Layer 5 of a small transformer language model trained on English Wikipedia (8 layers, counted from 0, width 128). Numbers have three digits each and are written without spaces.
Take only the direct path to the model's output, skipping the later layers: a vector added to the residual stream pushes a token's score in proportion to its dot product with that token's output vector.

Output vectors of the tokens that the questions are about. A number n stands for (n - 500) times 0.0028.
" Notes": 482565486482409487549397608438380583453500505321725684686610451641549465505499592505478437422514425435388525272382532505410437548381305636479426673472393386569481431511457465324485617571548743454500631604464242444523499544661707424699475394536517557732465446636546569428483652600454413271406516324388399644537475556478370431634619420535637362488340511507615393440568617545519557434542
"erous": 976567473642575582330368681721478547492381486471461657492479196317582614600609324578296781315420668603700679279457395505581582666502450422786578355398592277657532197461409751367436633722389450556533666207252392056465346534556539479627357437354459429404255627625287684395351159612765407284458600701520639747489215459587525810501607480291668390585625534509315686282280628554464636523620
"”": 639364173649709297493387333602490758406191540444553531448465430381649626457489556572424248420540417625840503574487549508438408586417441705366499645525274402452578660518186407218608558568594542328516735489424474414697335575435664366606385471576375487508392647672218466332595465236672613313587325422551317555407259640829216592532766316304848546395895530616916434269415631628451570574815
");": 588366539525509306456503584499440544649482734428331366402478535354302411390572527550509327447496400322571731622566567506645342559366452641495524564409320479562398336342696440478441523578546572592480580297458463596754635640428502334713575454615475451478481716368393618396506463479758393314686493496583347513454399816550487458609612506408373456410665542561490426530326543413443506604752
"\"),": 485302361577544273379572396719359754601331546329470552638510515464498788553460447489548563337515412609916796557587809510510399600313528356501471896551262356418467414389413479365480570810424567272530693136408395260465548686538527411506219268426595489565324502698343344244594530577705431364755462251472468591523271872854385790665765495408572468349438562578548506221305592474276580595700
" role": 447582505435418559523518486650469663369473430192605441396517544281594473510849616485584606727538479506653600567469444498269344473264578631417480557217681181514287536479503669492471685360379554499642570479432575428666398616716604555626247419478564607528437560594538436489293537555610738523432592391793420495390462555417354545638681400478314440454537476319411371482563599590249301658510
"==": 501504390664513388256495378566463644432302490585651586463616511504736629494704646426559639425591692580813640176504673504262589545510290570490440720638568542434599497409579527516466595365495447508450550378606555657229369408524521511569527649362324533413496268806531404368618615344463470538280430484400273662450548428454314457446549539420553452471435522534489453434562456570555440524427
".\"": 491261267514484393140639519553538616488311397594391573456497425408555676495590506624632410352620448535795593514602641503506510451497438400597540379472425624380622543476546469433692541425527747332402681390502516468399485654547417335446309311587573572399468403507472365484421506405659531360761448341488281570412454593853499544456653434433631665395677491634649570413266505554507569465598
"\";": 484450341588498294306312713660574654726394462463475539547527403691508403469619457551551431354508356435796743504608698504559504560540337455554634488467377488381544504421467431358598644604444683328463630420372495561463622689459362334541240248470570510509518494604293516215504549340772491183596435429504390558488259768696385529408837396384602580328726532603456578470320530556500571512668
" playing": 630414561582631494293501596681576555459575549550735373391536499580719390467460452558325600457449285533475692594578559498345438610471362484367593519426519477427398574544568512399554579339468512395625487301576575400507443527572377518531414508556417456407431438472512533529572634262392556470691470513608580462526422505606453496671651410405557433501464516476608530365556496699258404533405
" his": 561568355647667480178594432732652536557682394624543487497406556299497527507522555452368582431491530727456501683658482493447588646454395588543477449390453454454626413822462460578524500334483599494510450453617502258360351574483337620577389520586605472703269429609421384610542357397554538359705448474447612418520536466363441556468714512439497552408330482546744566441626507268204427395507
" stating": 802392321539513491272468626522407647518471513551479547418530336377545533578633415734362694565309438385635609555688584503328366560408414668409600503355408418576622616622449475493341568397538497371592695270491553417643481593525622493394136237536433573738313551681411533503338449278395619610633616583567181507442547435705594605717654478372729760389606518553512444497469439415365330388339
" could": 480322436548453599367588489630399522446276524463527500538424473293582503759494425514513529484335352428557712422669519497596471692581626494494586388597260542356519484358512411458450506591551680588505657411598551558521348516668546464282341436440372537526429656830306510586543494470459624375732690444516525440409457466678460567594488525561576623400274505500436557458397489524290499387594
"uments": 740722516727409493229674350410555451619626542482545671741480462457579437625453389297428846673352521451610571423444441495432459378421436717472624809326492303518194284385397599437378726375420828564601565595244336365615501445568442457439157527451676690381507323682357519345445534713661329246598462301528671664603620514945453731546503420349812464312358634475646366319417508241527475317594
" was": 351388520470500553483723359564398441397282514577404475526426612420586342694456433489495569411379586395397646514594442492509545604533684465534480388624477579415633658419548306605572414489554540679487538578674523577407391410589455514438420590386390565492427452796421481638598592449440514530569579601446600373397531374545504471515409514511473581529241474547537396479595487579360530468469
" follows": 557603313423785625350544494516440482372267606521766753606472409434482375565596385553584370429323472268579703293826699504244439638590256548445559618555702357385414554416441678557396450501469466512489607361483348544570456507748634601501260402589650592582298407579440531471524578537322475604691791519337383561413443545530416754531483521594746411523207535486415490318410508508504364483358
" to": 417405588457489558283649435538339614454581353635439404382446591349355480436540405497474478401558403377590321532750451494520571347564456421388590404599568554588646529343644413578599447446551435548530430612478631478541585490380416313645475458533566568484697366723514407606569369410449674602585611598416494342384513488433494576551528603534385527611560450577432423571581482656355588562391
"rator": 736376476588568405627329371635396353538581603523622445360548323413473285546813293682465515709232426348564497326361473501396356549305574650254631564447476351422288518475535471522704741853427601385528657314263600540630339584447295474712346418383653525687255373657559403437443589422574614568769711560754678630487556726509544578365589519524440404383393645375616585469332425443405373528576
" took": 564424404555547518425558333678449430387349583488470531567489492374611369710658373436492632323299476475471670522702507497452589651499571560441532377600385448367584557419535354515534456433535542559479520432666401495511376374600537495421439590437288582594544437816427574601567602546399648410548658517469485464461571463522521521654546438429531605447275520455564508440474481594367443394492
" started": 485389500545627531387533384635445497392459604442512568637493438591587350691622404364423568359338404388523624566605567497478613644531431544431426400484415443350545587312567399553546521402568532571515503396550561574526524366589514552515470560479372565428504561799458506526583605444264611388683630443508559459425512462561310584658557494501515426419364544460588508419504522644373478340475
" consisted": 573388437570541513353561384636558459503341614424409500699546550422535315678708252354449633365221356459638739379610571495442469694550444450432514482566388315383352548406517532505525487580428634665609579339570447526585283427539573629475411527302466601700448588838389490541451644669402637399466746440510475534425392439631482529662639629438611545502251521477396513457414505645366478324427

Output weights of attention head 0. The head adds the sum of these rows, row i times number i of z. A number n stands for (n - 500) times 0.00057.
o0: 441483473527544585623612498505564598507429436370545389542539550457452549559412475376544502515536538532576510475514542464469468433459728509566358418475406540526549501619493328552416609497457569546611572336517607539426674431550465503391558345344715378365629518570594401566501576621522648437449553552483586314477416398365566591239442402473501422577496549460319583548654627491647435483359
o1: 341260689384493556291438519483614512474499507374380516609531616555475433449514461600429601430570535515633524443429507663577632324474459450361316516581454588368537619445503373537706444357362651532467638460436479452537561483629380379660591411372481542432563516615366444530498492505614407357584402715507479361459649438452616606608607472442559320590440391654460601627627550537448627564556
o2: 312345384524366445565440352538588498601193498361534400477449560492690461587564600348538355577425469584509642546498450452671546801440650597510468292637407496495512647497565396370653420530599547556515488552576470374442427434525543505527557549481438417438403536617455576499427508480371580521496452624391478542542432574318483470452445378355597590515421614583662476477503497476595454361567
o3: 377445180497465438545637385468505363683520426449327583520554568463344480541366470455566589362598376570511311607388414589566443561598527604574730485801539564406483521620414335503595479430429465598417521545336485519452444381689259598454598605460530552457489537452629532413494469639547568523541504558674433559519279438575502532301386592694504579581514560474363360538486672395746474534476
o4: 426499423490393481284608619387505595574520468602484562635607581588595672706546721577603488371626463355523366545566627414393601435607280596511551706516614435526551604467643597538467633364551759573457420532445531574492381588287527422583408489448541568525424401569443422441429535368530411514573545577353270536532424503608194451439589458449503375602516532621553597588595360549490490395405
o5: 499440485528443457440338521532462361564454429536488543404416444626575567609485576383526405546678573464536903486488568468537673569495461548506575568428433488409487536397512494524440428394631576507452425564589566676336359439643495492470535456655492408599389408526483638217349472398415391536557452355505526536470499705446440527455409419634370465392536520655482420660602477326639561485499
o6: 450563408542695327689538448662378509438501510520571618533466676475414551534468633544308421422665597334559800372202606091476331447357534432502439703569327405541450253292598485432539442519533421588548582454403393525578533427496623458575558500525540468491481524530517526433466680449417226432480410396485613421661558727495500611617698736454320451543572536395659495398450605544486568535559
o7: 478594439553699357689524373549493631531596652475524425508333658335443676558753528253422596548452498583482571477545530312441473546527270453627468627456315598521402497494691589402654492494548454556695598447468428531504523462302627411518574569303326494537531512604366465543467449464426576464495642492336583381621489635391404540505256436512279403587270520535493335519659334336370631600558
o8: 393355386547475358639445525346465518611529460454444350485421593454384581412515612504566405553465669362561490414504452696451217408369387532430523485529375505617510252379569439393378495536654416418447417545527406518637600542527544477530699372550618607454571334325513514288624608551511452622566377436703430581506428793466455369516722533375587405550704636447329648472430598612559513644676
o9: 335474591274533570436601456596393622479421348656475559441465350585578638524604549578464566427663356470638649544550646586560583436453450431437314469523335657511537443551460490328394359389543519524495568448573673355431531116469364706251414318446479443318491351703460536431533557509486533440561412370304676392635528655698475568571572535543649477389402493542574571655517559617461633436417
o10: 502548601480493537531391597653561505352473487594539586426654518428487671552446449425528659550501448434456270648495473516198449515519403317684517509540724507467683481532544496557563481459538455370625390499515557374426351467404419333317505578662398414484370563580596480549553579271410501514505723518549450450471658371497500447482574520382626324451429426457526685429368392610481584402369
o11: 423614298431589335503322440478539593503350440258596613547441528406577447495393589462704503375582535603467526427522545436329492421560366456644400528464592594473758340577408488351481507414599714533531559552516563484306472426461510601578638539458517509457594612359526475407705538494524631420355401479461427402574429739543578416380426411370443473659552670435482495487408504390713652470399
o12: 459172535414425533354327477486632480456524444451472372461521446411606471475599508746497556550473403602590485505450485554480565545631299486472404496387487541597684458527525593476318259374430566563437469673469756501466507554580499477541401483459533512343532451549635555501413376586501430449568339354603294595564553369417527485643629441387595594439596266560544696601458436467623467402280
o13: 367545379496547461467569531367432634568442584578421623488525361629540471341601598463614507516714582476464442430619461563714409618529370425541460748563642522386602542434583619409563400602608409456442623510415444431434485589414504470572366406698508461422533319517457423453468387479597423454660411524436652520504455581451431617372499436513680552517476575587481520451393346485520633590543
o14: 417665328629694398718413316678534477545505454621548653503309511602534390629412488413662549585378395375534554554403487628443373478395490459592661407704619561472575653541350412450455466595560338511380489622454449492280415374504439650512534422478555327643608628464610490338491539448661509588586551378450607405367389548458523544296402435595508522469453566451432438518655448440473654377400
o15: 532826570468475681487713469548381496610483481568565573427357489446601576606484403653469479442486454428425534474563348499521395611613359353523421359615504433587305422351435596713517555593448412412475575477437579472407488548427587472255240452443453436377333429600370459533438417466602387458678774395440734569531395561670671624562527554459554486494491420380263518264284355551292446523505
o16: 750550331363453742865433552592652381443458328549483447445450626532507687378608418331517423485310636637237467531465440689690522580572666413574600299286589439497542573488544559559530492615552454461495351508539571426427476404441593463428387649526578660553644460433591435537593564640273726579439555488569405654387531516469589617280555312436597513545458378494376627456458417335634382519220
o17: 572452684468423577586774373384460433586514550559514551519440390407421614513567637508436455424423457477375596534539452615242424598448485638557509732569563316631461472464648519569423508519429594678327543420547437615538434382530370472563559452500499475619280674468632451483485554722472359511531569479431290462441655530350568542528402342468499445431416451498327467533606503339431308445474
o18: 489593488498492643430400452618616397369428581474542520507454367430468359460391461389495484487336472421321483455641358473629689609673387612609701281511656414288516593315344564590607467453565506786542475621546466615442406498508558503427398618551509529691390492413416505514421488347422580220571563616449639556555426428298631529454367410412636385548447504393505515701446653638476594405532
o19: 487711448468350555440455383447656515501483408311611565585692484547641491606619473562439645539497602386430449316404561368545666527656569358502333375420439481439445490679457573303619406462611528261537471586488465480321528285607558595354491429441314697382706365640443596480502498576405430396365362476586602357524512360538537331394631570618615565514460409452430603453509451771607446475384
o20: 361799495620556700379380430473516455743468367652545292530369334506530519555700509509361679600476343498447452287513407447501666510699292489582648502468663487441339580562538602433704526440534647435623570698442456466389508278486519582361361422359525635548397384682519505576567518438234545529438637357411419664525598147364690602537500530493736579508349252490575589570475443542527581452346
o21: 607358377466440499418562543446598499335418554282513438414522485314398615325433516406577392512498470618413243476476580333499358478416649679417477412346536600510489387732454604553543500415506529366408604436448541547672399655407549402525617527695455428420777679266506523682372297418698557700521385623611311686567431415752480274546478426582380514602704598560458673436289549536662355580603
o22: 506377482555335458319370584551640694419448357482370591474408553496633469433450322488615702417633472460695478615420550650578472683539401383489557418522484491384549500551496569495601538411509660536397625433308580240438523450326345295660584200529540487424501561438497468525488563385680529389649319421554474611482383660661503657529655238460556487356684502614496651455395576341416594527463
o23: 431396586610669639248497578529475625516489476564512479393412374493551410510267548609516350472414308448497482359369478397457520528642516588304500338573523507534586585360462552511557574442617559527416491614462445397574503513574481344442361400600499581520429476609569543626321644438489649376634479550622548581456192398191511513554561607584570436412560247501452696711576644386449388331554
o24: 484639485526242583253489376461474574535513503456479372425495553428649397542415463516573373495426449653558589479475239425601461543563591542631521484339429451302351603433495616348343600604423887497414649570688529578580526727457557407578362617453573575514551540626531485544235532586611655446361482403416630461356289599487497560458543491524721521459550348591543452453459591669556604584642
o25: 456371605548481625547456408477750461603523362575508500462473518590648562600462339536530440593378620600654581529641462310446539441554532317584650455506498449323443406666406402619543737641409363520450368472503502537442684500462461421462436455475696579566477422719429519422524517586532471445576619477600715370547394566344582533468581479408620452504598544321402577274524638625354373549439
o26: 631543665472454594461663644454283505631395451436391374696522573714538529404498423621486500425510571566509389555389440563464463488602456615486648485433487421535479434476495498640525469398387514571535534522497464476668518517568526479523434404582559444452557339563375275591576456564573551420452248426634339695448682256489412422604541486370528486560440508491726560533469443517495395526492
o27: 627523557622463596450396580530577515534577570386579405536484522523444321455331435593593349375345578620279389532454434370445420518316497794497656452532489417456490480530630631643507539461396488538374365566558446626564567553631380424580612468507444490508506537412640533473358519464347640610560419623595570553425735430424306485413499499538404431556601684537536462588403561408524311643554
o28: 700742421645539425505670534452342528659612321463585605465429663470532488518593496443397371530630437509656550454596475497414613534624390652458586376609520563613427477420457428512671519488398429484599567440592335458481321333509619617537407295456560468594477334416470464666604428446571571413330563387567526712455615549505461495591558699681419563591296494484530304473397378496290531318533
o29: 627592428602434410807404427555514503499542466415318558487369367508312457478348474350538418560369591416327428595586378535673512372349655543647572308393421597355318613606518479561540438657535431527637501417507535516699359649610538409348385540486692492803525689340384527761512459653404484618605443533593660523341425315556625451322374431413526678425500635485323403604381556434387509428535
o30: 676458304572518380493491362594486444479336427561573656519472485526571443399578481279658600464436728643617530478641642429395496575608525577505532500518417514614476567503435453419643545655508156482611420638556366602282492307574432506517602582336385670568523284522622618435597566440232405470325390409623590814625491636595367481495439586370406503582491581470490486389428397408628512708538
o31: 608572511544527511485454506448350573415461531495598558343391496425489537390373417632463582480598397351683402509453594318475567503593714275504571342643442461548536413485360431622558422540625525293474416384546520386638535654332566585533467613580391462462532734315347504494529424638608533475497357628570377229501538658525658571664327400632669569349627499481563314503463520583421725372625
o32: 721578558357467625587543530393424351510421532651507532469629419525605441370601398552390599401531479459483465504567385408459437504635452535532617388471564445616454469533379640681285522472594316583522587465590590579407443292468614603384497565562392363385343461508378572510415362446621506621425476560478573588465489412497427447483367494493566538443453605353532408441511211615560433432514
o33: 545730407584579514533361469437450480565493388547755488674459485569527407325584398414489638621590565378450401322399499606475537504601509555436466550421596348491395548517323572542521492532395310427660401612335602579560645417437597667632476519449502433581563327447410455410522360506311640577349394666482457646446475395437386470497406391583587499499631503447472340482653505560566587451389
o34: 677749525595441698313485506512522338501652424501581512601651395642551408460683405570457627484459430561730334355482455555383495462787326500289555419604438265702638392391342736474380428217446344433515553402635598464561609344418646494540373463381781516605604394511683389378468432580373540518347482474422301650564562392395572419369402423429674577532538621537456494646615417526497584586231
o35: 430535586467444422495490396466597463629409738441525748562621557443515354660629536477479399279391535388243599527380619220344505587406317468433253719771653593423440646447605383499369455490388410668373525502532344802415308465596584634568534644432331507314433643702474573354463573427452372418455574567378522713458491525481431356637464618559506340547442561471609460468468558471387525535589
o36: 496309696385482426509536413420525552380522556421386356565537756306283474564551520467506489528535563584376586343429383515578535536513502491600466612294550632605413355397624604688390580510469445634565418434480461522355517642566564466625617429395435680625350481554609551545404436665323365579647493444614655594528536541450521560595480543584192493505504526629414548485523595336485383610668
o37: 517547616410403464391436580533533629491585629497547401530567590505397682539423581495363446507490468534613624491520647391580324742397449417469482420547590486692488468403465710559459494747656408408515392284400548392482519592407507449632400476472511538433392519590372486515468514500434526539515640516348541460463401640682523534500582548545490465363553439525589473547506384691385436525553
o38: 472506515376465473455581500325456265380574484440528459633491581548494329527434634615489301390562613481408583472488443729616539472543417477557361406359532290465449425407375519569515485406518466523418613456409622440480614496593617693476544600654530550556530469462388451594560456471494520470527375447410479430493528584618733567550475590407514554580459367460503511488367489523609539535458
o39: 585432323440586462419479475515668437439512434388584522403580589441386506519502476358458359457498483390676489525590437669273449352578455593552532453520699481539428460401427476493473576377482455584605491508474438687483446529362581543586564539501426510571563603456456498613617493444452508364420487526417345501451548480468521464401446475523667466544400384446611423529507525662603534334542
o40: 434491518444617537422522528619469335542610570517454331439546581458392545491482381546620464508531407369533305573501707415472525334530272301351541520746484539540439582349467563303452342470466476546579577659391537579488486391469646553611596395672542506470595578517575548372520438407432470463363508344563521692543475665636481582623536678624428428626590394467491469562419520531463648617579
o41: 709492829475555671759544432362621427501483653506554441511452391518644537401316519440524303590530429408514438626465500299609560526496415568580534302499246485440471476562422503453521560589423419580539493415496579611639622323544508526369536519701570256589541645454419524619406468614504311517445439406448401514483554407413594559425635527626624437562616571366512511527506627496553627222575
o42: 521453723476485565667573590428346404540496687423535534509593531220250615444630620607398599614683429294564433397563452421664667600297560633479280550373343522620739415488537525529324303582627626623547668595598321442595501554393650542581528511580420369586714639565275511687465322481441462463467754508290456427550597506548474305540325582439492544472314540445543594607536387449326554317594
o43: 662350562542467458456440503486384508535691573525562362383532478436518602487574425439594548667266452472470283476394374582534312560611595605208551448455460381747519390339373480350319495494581475359552355469574507449757609446426541524545678555567531547520579565339623600543460471544540540384536362413648421423583351574525325281493579365521621560461670596407484375565546527614563498496368
o44: 558569342512652469521456398501524447486514562590468552534511163663467449586691563505478438483499522537510530477433547489303540528449278582454525464516338616520582617440495577604580524485544385548446481396361381569564387573538516517499497577438378557511594491414516619400495596460443421741518509369491432465409499416553586521424590538364691355374690563509528567522487642515718422528485
o45: 646582374535599311555643568489441703362544556411429540407540563467531505292560658484351438436484754735466530603614512715328297651454443574546420533375447448648303403540585334501601604430521269543664539396322531388525692438249509445469610538443515478458323564431430473405602508442491473548362336292491568606483384758542366613416611320399497579441634449562700388353431439425522391694552
o46: 412641460341506503571366329353617502555452564383580464475484605631469748418512456513813173509660424471636515411616610944662597512496159436522520500521462459439441606471409483222446688566566360391483478746309597643308503545476511453631513448698623502412449432306546400413499378367521431421456378524371320637454450867554498822279746421446600477474606542522448519460301453561655360531504
o47: 503398561372556590457451530413537576534746523498468566461446464648448496308354557447589433462552527517359631437439556171571307314442587482604523364477558489449560475601337422479363525487553482389475439460458563502561533686490454421679570498667554394465560411267572466627497494741549376578678609591454518703422401526377597540470590439497554382486622749547522593563579634556463512416303
o48: 421626524572397415442536410400579426517395390414577496569460606614707525593287493446580611379758653597626531393574533703536521536594563364509530315437416477379432335411440519607464560551292331378389761469648495475133548607606515840510450496303446435490468277494501315514531466609401549562317342373577711461467575594683743532487278592499414437660472479405507436388538574494526586438601
o49: 418654561450442553635513435619320506499480380575560451469468472503461696480494664528548333485689441390636526414489362573504635675391574486438474519521419623675447451524615483561494843546609492531589576481361449582508534539495522315367341448667677415384436434449558473487570515469499567356513604497547501501465437703339415580348566626579421444501599326458291343450432518496484393659416
o50: 403533472578645552610618518738570439467520401508605550508369464552579229673450364565439484644414543332506482451420509358671567512737444394747558180498429381326496458581357428536590356367568273463417388640545352493553455541450744497492464495558350529619508329474382457571472537544385448356654606580545714587408670430731608508462522664352633522420534628470572528392587536516421616344572
o51: 597330739312445531479436375311438442624494476503513408496777451486538503343572669496405445435408519583366433429480417329657549545518412627515314642523442530527437485450554466386491759401483464733539436641403510618412410502771484524568459527603510471547491413545502602606481600616342373555594475636588289593519575123274404307399427465473729376728462329506651503639690439513543442356469
o52: 511499504432668570550554606445487452374676503507429387438510561467484246243625438652376553746539592530449584558508270489466478411385434522677560449274567384622430488675435562633594639479449578571695470445458556302464648391285639471469678324440455376534542540374417668504501599420493534499436349526562609705618604495369634485701541655475245570502552430532609537522598347485382523580460
o53: 610464629607586576458772493597323312363549726454460503459305525350523495481470376403422602478530382379647501481493519895535520538635652604419549367647521382579435420325578613645394298482501564455505478339602390600613443416508589581327663576519272436457368653476607517635535468316588542410607594564396623405458690757600657529663363571457345363476414591495382552445417525514315588452571
o54: 556373287395555335587602383534453585530392667285433425456568459431489440361542420572456504571489590433412443511546666382609485576527466652575530357610477535445450619335346580452512409499586310535555643556364413353428455436532733534284406486372433669400615528367490427424358453598320468425448359327680693598341533613477494646668506683546541544641359605336579556507458529583631584588772
o55: 419505422532485507294480230689672500448404335583463483610632587530607473451457425420513401502616657588703312432455324449520599433347562466381418394523503542419494682549430548346633598570418437346540482517446549518363558445587651443599391608485519454452616238665494397596555534429471594571394278378531268638563433362546467339420674487569707549414675545613522477382513688630466433512486
o56: 388631624536310456423485605440431286642441453642503581512506397497604439437494357463670589555660488438631366427357460129604508605736338546438480544623629627421484497478540571491485269335392603570480435553585481492488414476736459644513659504412411478471706382528636328550361551608396532475358478463443656570507509266399307517570340570542561589666226628533382446563596485383445516381605
o57: 448577500557500567353503629375421652349335485461664396657681445521651452453433511471504585480542552498459520293569623091350447731641491660387558409625493484452543586395651508600449565410464534589490578558371579526472629584440435504661598426420508440495439421597447352508468498518416623471451541611556504501386439369373508714364369478508668413397491740391683524689767764510383473529569
o58: 687535500516423414568608502449514591564767553583537496538449406604475522349525442442393482453417506498493442606654592466406486402374580335540457478550487688524336355454637536679560357543490352581454466215277521367426495586574372487616450379443651624459520402364580268534409456595436623624563498554487527513404645544481427550631441538513371514544533565535373533506369394359563417593441
o59: 375237609504324750564709313571623374532503516462368565360579639545491525487453439346617559452306539498427611562539253668452668403278427480474556606559430449395438524448712529430435438527395721551468356377501436496522426602572623457647563439448474482643487756609527498602481592556431317514452506467600381554610615414364587496661585624617498449517464332419416437402497531305323215445431
o60: 403661709347549566536566579394407454490330453335398443605694373549625604559615578289555506462396421432318647418508606478519444566519449431661485456602411628432230643451691666332368613412504481616555483598547465575400359436655523584441501572286557685395489311561435638390304415536339571510548584322324594642458566487441289481359385481655586557430371212697517358619490540729568408526505
o61: 476573485621411501270633516509421521633408234633505545477470485418602703362583369495375575465734335611716334553543523977373406480583494435389617503591433479659559402364533547497595315477626448401545498350444512564517594338441419517460584371481649532516410450570474542473652327402519446533561581371388348392577410566538360347519630502477521520496541180530409532404390510375371614358539
o62: 653623420614400499534497381497465553601418462444535585375285695564601600603307428558495508413438526735370343622576322519517658454427599478603643306664480637296603551593503455596570557676510343564307453426597464463474473521577458645470327528498492387680448364579432492518585428469442647644547487649563425423415388374508429480524311190491489462675420547459523378312414478431484465462474
o63: 497467419562442515375765485512389446484355467479584403503365530466592472473370542475633466392529557631530588615545461562557408519524561506457389518593361405364447507488419527475609469517558539451291677547607501578379339693591456413361512513541416538605415276475497237511526585462663573279623433464500581584455516506616477443564338557547437534594324582563530587455304525484545712546618

Each question shows a token from some text and the vector z that the head gathered there. A number n stands for (n - 500) times 0.0049.

"\n": 472640586494510458555567466539430432543534542492477609476565542401508538526544534596507505546434423550499530470496544458392422461530501411452530491352545481473513529506590447469570555424374424
Pushed up most: " consisted"

" was": 523593523407444524566623379673522407489434664475525604578544489291346475414621404450556558514494589541620435494564595407363501486379430308328568576383575456431600533480479550494517493454492489
Pushed down most: "”"

"iest": 463691480531514519459536616456383515485471377421466634420528562365471534451481517538507497457408425574421610408412492538518518584648461556452473472608420570479437516369439583473449405454382512
Pushed down most: "erous"

"aces": 459609502524528417418444566521363468527522526410477522635507440518547494522525515478432529486534481492408415443444484410315450368633473504448464505459558450495546486568492469502489328609511456
Pushed up most: "”"

"o": 581456349489579421509598615513473362437500457502548603476569512528516300440544460541658530610422719605612405412412664317376465540601433533593432577535451392446549638552497396566412448549454669
Which three tokens does it push up most, strongest first? "uments", "\"),", "erous"

"87": 582597536532458350468587448375372413434454455424562638547620488564400489492447452560528504398397385612402524492429504374372424437583553524478625421497509530577381485521476508520590433368428447
Which three tokens does it push up most, strongest first? " role", "rator", " Notes"

"/": 438609471547443421577488631577473495455586483465413522443462313484634363449507327452473543478539441467343435507514480485417431490557380556368413443473516348529607506510374453563445375589438575
Pushed up most: "\"),"

"ed": 449656494531520495507526603445397519475455396430469671427534547400443564480488528568491535454403487599463631401395519530492518589597486516440487462573410575460426515394475584494466443434417496
Which three tokens does it push up most, strongest first? " Notes", ");", " role"

" took": 513515413406552265392486538559470444560428524562504508499583479471535469492569362531520438428526538538631370363471542619404372421622375524451460413514508464639561370594390518517376368727501501
Which two tokens does it push up most, strongest first? " stating", " to"

"ights": 292631429558490476273438454568448605686623565562580584280361621303756583744565538484716285419548591540658394353440667559488426484451356546309326460517439393518709459669362397616214368845465510
Pushed up most: ".\""

" con": 554658507421514509551544383629508360524388631430495538586506430355421519423506360551541484516535512546481543529531587460327432569431393386335504488439508521432537453488546457489551443471498585
Pushed up most: " was"

" C": 542561555519582477565654394672567438497480667463428536654619556340400442382576386446605454565562584539443562395482475329428526475423422331321465576491577506383590502515588526478500377492528432
Pushed up most: " was"

"A": 481543431487611314540606569563554532463436462470455477573591512541581526368420551617516458527502529552562438443498509372533347453516267448360431471496527390383553425607493523645482354611501570
Pushed up most: " to"

" a": 441465371481528298365411435510614544557532452503531526574544442568487482295477497509404537419513507517528285347542512430520490623625355511408516415480568562491638419592402392640384404652574478
Which two tokens does it push up most, strongest first? " stating", " to"

" to": 575524412438425400498642372636453460517632432539447555571549612541431571389572587352598472438461501607572185415711314380457355481654286442300478449472605337473707481576522550563363298628478595
Pushed up most: " to"

",": 421489422516595459543581488595462558537418629491521562540477522364480522476511475611484533512538487468493445357440522404402507362411474459447451447416575449498593437539474380402475326549587461
Pushed up most: " his"

"ied": 493471522510559449450480451622455425532506508468407472602565627423469555478527449452475522499483457437409370416569482366330445393660357446438494391513570454373627503524522393517492448556479553
Pushed up most: " could"

"im": 472586542515524461397430525469385466495568491475492506563478468452611508534494522438459464478536453487394455454387517534370434424609460494437459485504523398485540498589507468477501346598549472
Pushed down most: " follows"

" he": 529569498467618367492532521640483520598420598461522554567488479329530377494579446540525512453527502467497486314387571501400472416528555397411415410458545476448589465563418435413484419575533532
Pushed up most: " took"

" T": 405427322547517559586444410465360492381575656587628684582086544489570446581542516480617563526558503362511478538421718455440200465437348458466496288396384369627556528584549407421501534531650540
Pushed down most: "=="

" signed": 445523471523513436437515491593527460495498518480454403550612442493536451508542325529455549480450522529454392478520421475387362397584374362423425480445629517512581322580392564578538399530543599
Pushed up most: " his"

" ": 605597515606406447532525511402492520348440478481647671455584350511339472445498340613520668494411441667423478534470533429370543421517451576516490464423436529586383535521387648577449315317564447
Which three tokens does it push up most, strongest first? "rator", " role", ");"

" Do": 435600473554443438580488616587474501457587484480413521443453319482623374451499329455471534483537443464344433507516488480424427496545366561369409447476515348530608499504386457566444387585436577
Pushed up most: "\"),"

"ić": 429535418487548597527557333419509469579407539469496556348329664177632539429362701567683412401416260516624466417445679766498323373504460473419439447543546267616729296573436230273509266728539416
Which three tokens does it push up most, strongest first? " his", " stating", " to"

"ij": 570491394513523477481590583589455330429571514481498611491574554445498297417462369504633442591412693551590413429408674327438499546601476589552424618554486427434489637493448360494432430614458646
Which three tokens does it push up most, strongest first? "\"),", "uments", "=="

" the": 459615496520512403406434591540351481545520532373461538662528425534525471515541517482416544488524471479418395449464469355295455342657484527454485515446569460504537479569475473511490324610486447
Pushed up most: "”"

"–": 497576535511507434671609493626418586369583602375334501403577337404500334455502414429605434598475473494460458525430540473530383521495294547337433656514476346462633547525449546448526405481392541
Pushed down most: " stating"

" Gre": 566496393488573436486583591547480349418547484519544616444596546512516313450520461529624479591411671548620410395391682332374480545598456525584426591548448418459515635513514375555437447536434662
Which three tokens does it push up most, strongest first? "uments", "\"),", "=="

" and": 518483520500542454451493437626491412523498500438409480542571571429504529443504449478495476494550486466432369449533500373374412384598369415424466429508553441375624492561542428530494467580498559
Pushed up most: " could"

" Council": 473506466356414356446478430506467495654651415551433387542632515549540449492526511455571434497547503634557298447599520439437314443627287537432591549428609340497547375545553511556422403599515512
Pushed up most: "erous"

" 5": 462569549525513438357496593519372438470540515416477497644549475481556519527503557405387485475502402496357442408428423438298494394614462488455473495486537474455556510570443466499519325625505428
Pushed up most: "”"

" of": 562484372496574427503592596514468375454511468505542593477568508519524319449541471550643522605420684599592416416417644333383463522593438524580440575514458388457550629545513405553420454537451643
Which two tokens does it push up most, strongest first? "uments", "\"),"

"own": 479488439527474441527472519542475525476578479509433413467603372558572458488475397533435536525490474498446397446532447484406397421609339434381425484441599430525612356545376572534490380573462586
Pushed down most: " follows"

" |": 635519496579447442512569520442505484346472505470623664483589345525368469406504301601564632544438549652458463495441595414400494423480461563511465528433482451538408545524419578593414326371589466
Which two tokens does it push up most, strongest first? "rator", " role"

"a": 362712448584640635523366498595558488624359556572561562366173699302480498612308565614705505614486307432481580492492724446589339442483272584447469364443437331467682321521464320471540379639400463
Pushed down most: "erous"

"ruct": 453633523508523486538554566483417532503479433422467661456522544422449561488489491613504491496416544573476587405371497510510507572526523481443521489497411550424451526480491505477467439474447491
Pushed up most: " Notes"

" in": 490535473412456387496486416570488486610578458538457430569601505521516477487552496461558448512538518618556326413584513413451366436606330495403556529434585354488563374532536526537416399570513500
Pushed up most: "erous"

"W": 395577512447531445465446483542502481578546464458462461562692486509557368438500414548455503497499517491497469424537512410397415467536361392415497459438630486401501387555493470569496409469539584
Pushed down most: ");"

" performing": 635588474338422420300482478707482444641518481569519609653550475590631354560638462320658363640497456543621133473615738527420424472624206657234491567526517375569757387614421472531429358782466606
Pushed up most: "erous"